Layer 9 of a small transformer language model trained on English Wikipedia (13 layers, counted from 0, width 64).
Take only the direct path to the model's output, skipping the later layers: a vector added to the residual stream pushes a token's score in proportion to its dot product with that token's output vector.

Output vectors of the tokens that the questions are about. A number n stands for n times 0.0079.
"⁄": 100 -176 103 -70 106 66 -55 -24 81 59 38 59 139 10 -213 -20 98 114 -120 61 -113 -17 -140 53 64 -104 -74 -189 24 -54 114 250 -135 67 -6 6 -142 41 252 -64 41 41 19 -123 -18 30 -90 -35 -146 48 -135 59 87 -10 -35 -31 82 22 80 -29 -39 -116 49 64
"[": 138 -401 236 72 144 167 -138 -207 35 173 -38 90 9 251 -349 147 141 368 105 198 -427 63 -219 -42 97 -243 -2 -249 212 -160 142 476 -267 173 71 -134 -188 -63 371 68 312 -179 -104 -135 202 -94 -106 -216 -211 65 -140 -157 247 -166 -98 -290 208 155 111 -306 -45 -366 182 315
"me": -54 50 16 -71 68 23 -30 0 25 -57 12 10 26 -8 58 26 27 41 -81 44 35 29 -13 -18 47 -90 -103 57 26 80 109 26 -31 21 -42 -82 -63 -54 143 20 98 54 -139 -33 57 -96 -100 -44 -57 72 -97 41 60 -72 43 27 64 -74 30 65 -57 -81 -57 75
"ship": 85 -40 107 -71 -54 37 17 -39 -14 99 36 50 70 90 -79 -1 38 68 145 -35 -75 -41 -1 -198 2 -100 0 -122 14 97 76 34 -55 91 -42 -18 -7 -148 183 73 -98 -103 -167 -81 127 -68 55 -63 -149 6 -7 -45 148 -63 61 -61 99 25 203 -5 68 -130 -37 13
"n": -56 12 -65 -118 -59 -13 85 -4 -71 -39 103 97 -63 16 31 28 38 -25 50 -94 -63 17 -16 58 -17 -64 -16 -88 -52 27 160 -86 -47 23 -38 85 -115 -54 72 158 113 -14 -52 55 -28 -69 61 73 -67 -54 0 119 11 -55 23 98 -4 -35 -41 8 12 24 4 22
"e": 62 74 -91 -79 1 -19 23 -51 68 -86 -54 -47 -109 48 -22 36 28 4 1 -52 56 1 71 -13 81 -130 86 -73 3 34 75 -17 59 56 -20 -110 17 -31 -42 23 -69 6 26 103 -90 63 -113 35 12 4 30 29 33 -89 90 -80 100 -60 47 -78 65 24 -15 62
" =": 4 -73 37 -11 -23 5 -49 -72 -52 29 13 77 93 77 6 -42 83 192 -8 36 25 -131 -51 68 43 -98 -64 -121 -72 15 -48 116 -25 -83 90 -22 3 67 207 -27 -99 -163 6 51 -2 -2 -74 72 -4 104 50 -100 -46 -10 -56 -10 -9 -67 47 -99 110 -85 90 81
"ity": 24 -21 83 82 -51 -2 -41 -50 18 77 59 4 114 -3 -172 23 -51 -40 142 59 52 64 -23 -22 18 -82 17 -167 -40 -106 69 124 61 127 -62 -89 -114 -30 166 96 38 -57 -77 -5 -59 4 -18 44 -128 -77 -119 69 -98 25 -56 -110 133 -36 64 -25 -18 44 35 115
":": 123 -56 106 11 14 5 -24 0 -103 126 4 35 -43 107 58 -77 -30 12 -109 7 -44 35 -27 -23 -2 -15 -3 -30 118 52 71 33 -18 105 -14 -94 -10 -11 -20 -54 -45 -2 -14 4 -21 -87 62 -55 0 -57 0 62 25 5 -42 17 36 -20 8 25 -44 47 -76 -46
" it": 1 -160 52 -74 38 47 -2 -67 -74 -27 -2 -13 -45 -31 -1 -5 -13 1 47 93 -3 1 -11 20 21 -72 19 -100 89 -21 -6 58 -7 62 23 8 -24 -32 58 -11 82 21 25 -27 66 -87 -37 -1 18 44 -31 -118 153 27 70 -16 12 114 33 -61 -37 -100 -15 26
"0": 138 -401 235 72 143 167 -139 -208 34 173 -38 90 9 251 -349 147 141 367 105 198 -428 63 -219 -43 101 -244 -2 -250 212 -160 142 476 -267 173 71 -130 -188 -58 371 68 317 -179 -104 -136 202 -95 -106 -217 -211 65 -141 -158 247 -167 -99 -291 208 155 111 -307 -46 -367 182 314

Each question shows what one neuron of this layer's MLP adds at an activation of 1. A number n stands for n times 0.0015.

n129: 169 48 13 22 -110 119 121 -31 -32 187 104 -9 8 15 -80 -174 -139 70 145 -89 -174 115 -203 -7 -134 -7 -43 102 -103 -38 -152 -40 -97 -2 -18 -2 169 115 122 78 -76 -40 37 -68 -49 199 75 328 253 -74 -13 -99 -176 106 105 -82 -111 -194 -37 104 75 -26 -121 89
Pushed up most: " ="

n55: -72 -153 31 -64 8 -21 38 -153 -119 -9 -31 138 93 287 132 -206 202 -25 -2 24 120 -119 42 -151 72 -54 106 28 -114 -31 1 47 -33 -109 46 -91 -86 -133 -113 -62 -89 -25 164 -14 47 -284 191 -60 247 114 149 128 90 -128 -18 -166 97 -23 -27 11 -108 91 67 -115
Pushed up most: ":"

n159: -101 71 167 135 319 -128 -35 -159 -60 -224 -114 99 0 -114 -93 -3 26 98 -237 -261 109 188 71 -122 -95 18 82 25 -53 113 161 45 -157 -89 -140 253 42 -33 -44 -65 -29 -4 88 -9 140 73 11 3 -138 -212 -96 215 -123 257 87 47 -75 -37 125 -66 78 -169 13 130
Pushed up most: "⁄"

n184: 133 -33 0 0 45 -27 -13 -30 -46 135 -6 -66 108 42 113 74 -50 8 6 -13 168 -13 -263 -46 28 -201 3 -45 -158 -235 120 121 69 240 -52 -18 -123 56 13 -30 -64 -10 -139 -88 -52 284 12 20 -9 164 113 72 -143 142 106 -34 102 -7 -123 -84 -79 -58 -98 18
Pushed up most: "ity"

n86: -26 43 195 106 -52 -114 96 126 -197 23 -134 12 -53 -38 271 -151 126 -118 -9 -115 102 -67 -64 99 42 -66 129 33 -39 228 65 -156 -132 -136 -63 -179 -43 251 -198 -20 -15 68 -5 82 19 -167 97 -114 -141 31 -120 68 -282 159 -115 -50 -175 -23 274 31 89 107 214 238
Pushed up most: ":"

n73: 47 -225 0 70 3 -233 0 -140 -56 -45 -166 101 18 -158 -93 -204 122 -39 219 -94 -70 -153 214 55 -247 210 136 -48 14 70 -89 -124 25 -204 64 80 55 -156 -69 96 -15 50 109 -124 196 69 223 12 -65 23 118 -74 -56 -95 -72 104 -78 -27 265 77 55 127 138 -79
Pushed up most: "ship"

n58: 112 108 0 -198 -103 -117 38 100 -108 13 75 -61 17 -89 83 -25 -69 68 -99 84 12 17 102 -36 -27 56 46 -103 138 142 8 -187 51 -5 -18 74 97 -81 -48 95 -267 6 -63 51 -48 -81 91 128 1 48 -39 -56 58 -85 63 121 -42 24 184 47 167 -59 -18 -306
Pushed up most: "ship"

n74: -134 -61 71 -25 -87 218 23 23 16 41 29 202 -90 54 63 91 -6 119 -31 -102 -48 85 -56 -44 -108 84 -24 40 72 -28 57 27 20 -15 -153 -122 -184 -36 -133 -110 -77 -15 61 3 110 87 -75 -105 102 -14 -8 66 -101 -127 -33 150 -8 -50 39 104 -62 -2 190 -123
Which two tokens does it push up most, strongest first? ":", "n"

n15: -81 110 -111 29 -261 -5 8 111 0 -15 138 -127 16 91 180 -166 29 -92 -2 374 186 -67 -84 -104 -183 62 -125 -76 109 2 158 16 39 -73 30 29 -360 261 -76 -35 71 -243 -150 24 159 -58 -249 131 -77 -88 -29 -114 236 127 -30 130 127 -8 0 5 -231 -66 227 50
Pushed up most: "me"

n57: -134 211 28 -378 -232 174 7 73 -32 5 23 -25 -40 82 130 -150 158 138 142 11 34 -17 165 -210 -2 32 -110 60 55 36 161 137 -173 -125 -54 200 -29 151 133 -175 -44 -131 -203 133 111 -225 50 -73 -91 -19 -88 35 -2 49 74 0 -127 373 38 37 -57 -90 -51 -200
Pushed up most: "ship"

n133: -37 -315 -91 -148 -44 -40 141 142 -153 121 230 186 -6 22 55 -53 247 -15 -29 101 71 -24 -180 44 -208 -63 50 -31 -7 51 133 -67 73 72 46 -78 58 62 237 97 27 -194 -70 -87 -52 -83 2 -34 -197 -6 158 -220 -31 -73 34 31 13 -132 118 156 -16 105 -19 50
Pushed down most: "e"

n67: 152 -122 24 -130 79 252 81 23 201 -10 9 86 66 -34 -39 23 -286 -175 -106 -176 -124 -112 58 82 -97 -95 8 14 221 -43 -279 30 -27 42 -195 -97 13 137 14 116 -100 -120 141 -78 52 258 174 -39 105 -46 66 -81 -13 114 -31 -44 -286 237 13 21 182 74 -60 -285
Pushed down most: "me"

n65: -52 119 -175 -153 52 -193 -31 -104 -16 -75 -102 15 8 -68 70 -109 190 176 -129 7 65 23 41 53 -41 144 -34 -56 65 -138 65 47 125 69 202 -44 -60 35 -109 120 101 -113 -83 104 -18 25 -95 121 -13 88 114 -1 -1 -85 3 -93 -14 -276 -111 57 56 80 34 219
Which two tokens does it push up most, strongest first? "e", " ="

n152: -171 119 -75 -108 136 107 -244 -100 -95 -65 124 8 -52 -33 32 28 -80 108 -54 -38 88 9 -35 -76 131 118 150 5 -31 -145 241 230 12 -91 127 27 -14 -63 143 19 48 -8 70 -183 31 145 60 -180 -36 153 68 71 -161 42 93 -2 -114 -143 62 -69 90 36 -120 -294
Which three tokens does it push up most, strongest first? "⁄", "me", " ="

n241: -23 60 150 267 -42 -124 -192 38 58 -56 -46 -116 6 -32 67 -47 -39 -7 -49 99 45 -45 46 120 25 -53 3 -5 1 72 -150 58 88 -93 127 -47 117 95 -45 9 3 -165 196 2 15 137 -269 -48 148 -108 167 -35 -114 42 -19 -35 -208 -104 -13 -98 15 138 -41 31
Which two tokens does it push up most, strongest first? " =", "e"

n49: 71 -76 -39 142 43 26 -110 30 -105 35 -65 -46 23 -96 -68 -50 160 -20 99 -22 -28 70 6 22 61 201 -104 -22 -183 -77 121 -38 131 110 116 -154 67 -25 -226 -139 -6 142 -79 8 -134 127 -25 -58 239 89 -60 -52 -18 50 145 -136 -5 -231 -128 -212 -3 19 65 266
Pushed down most: "ship"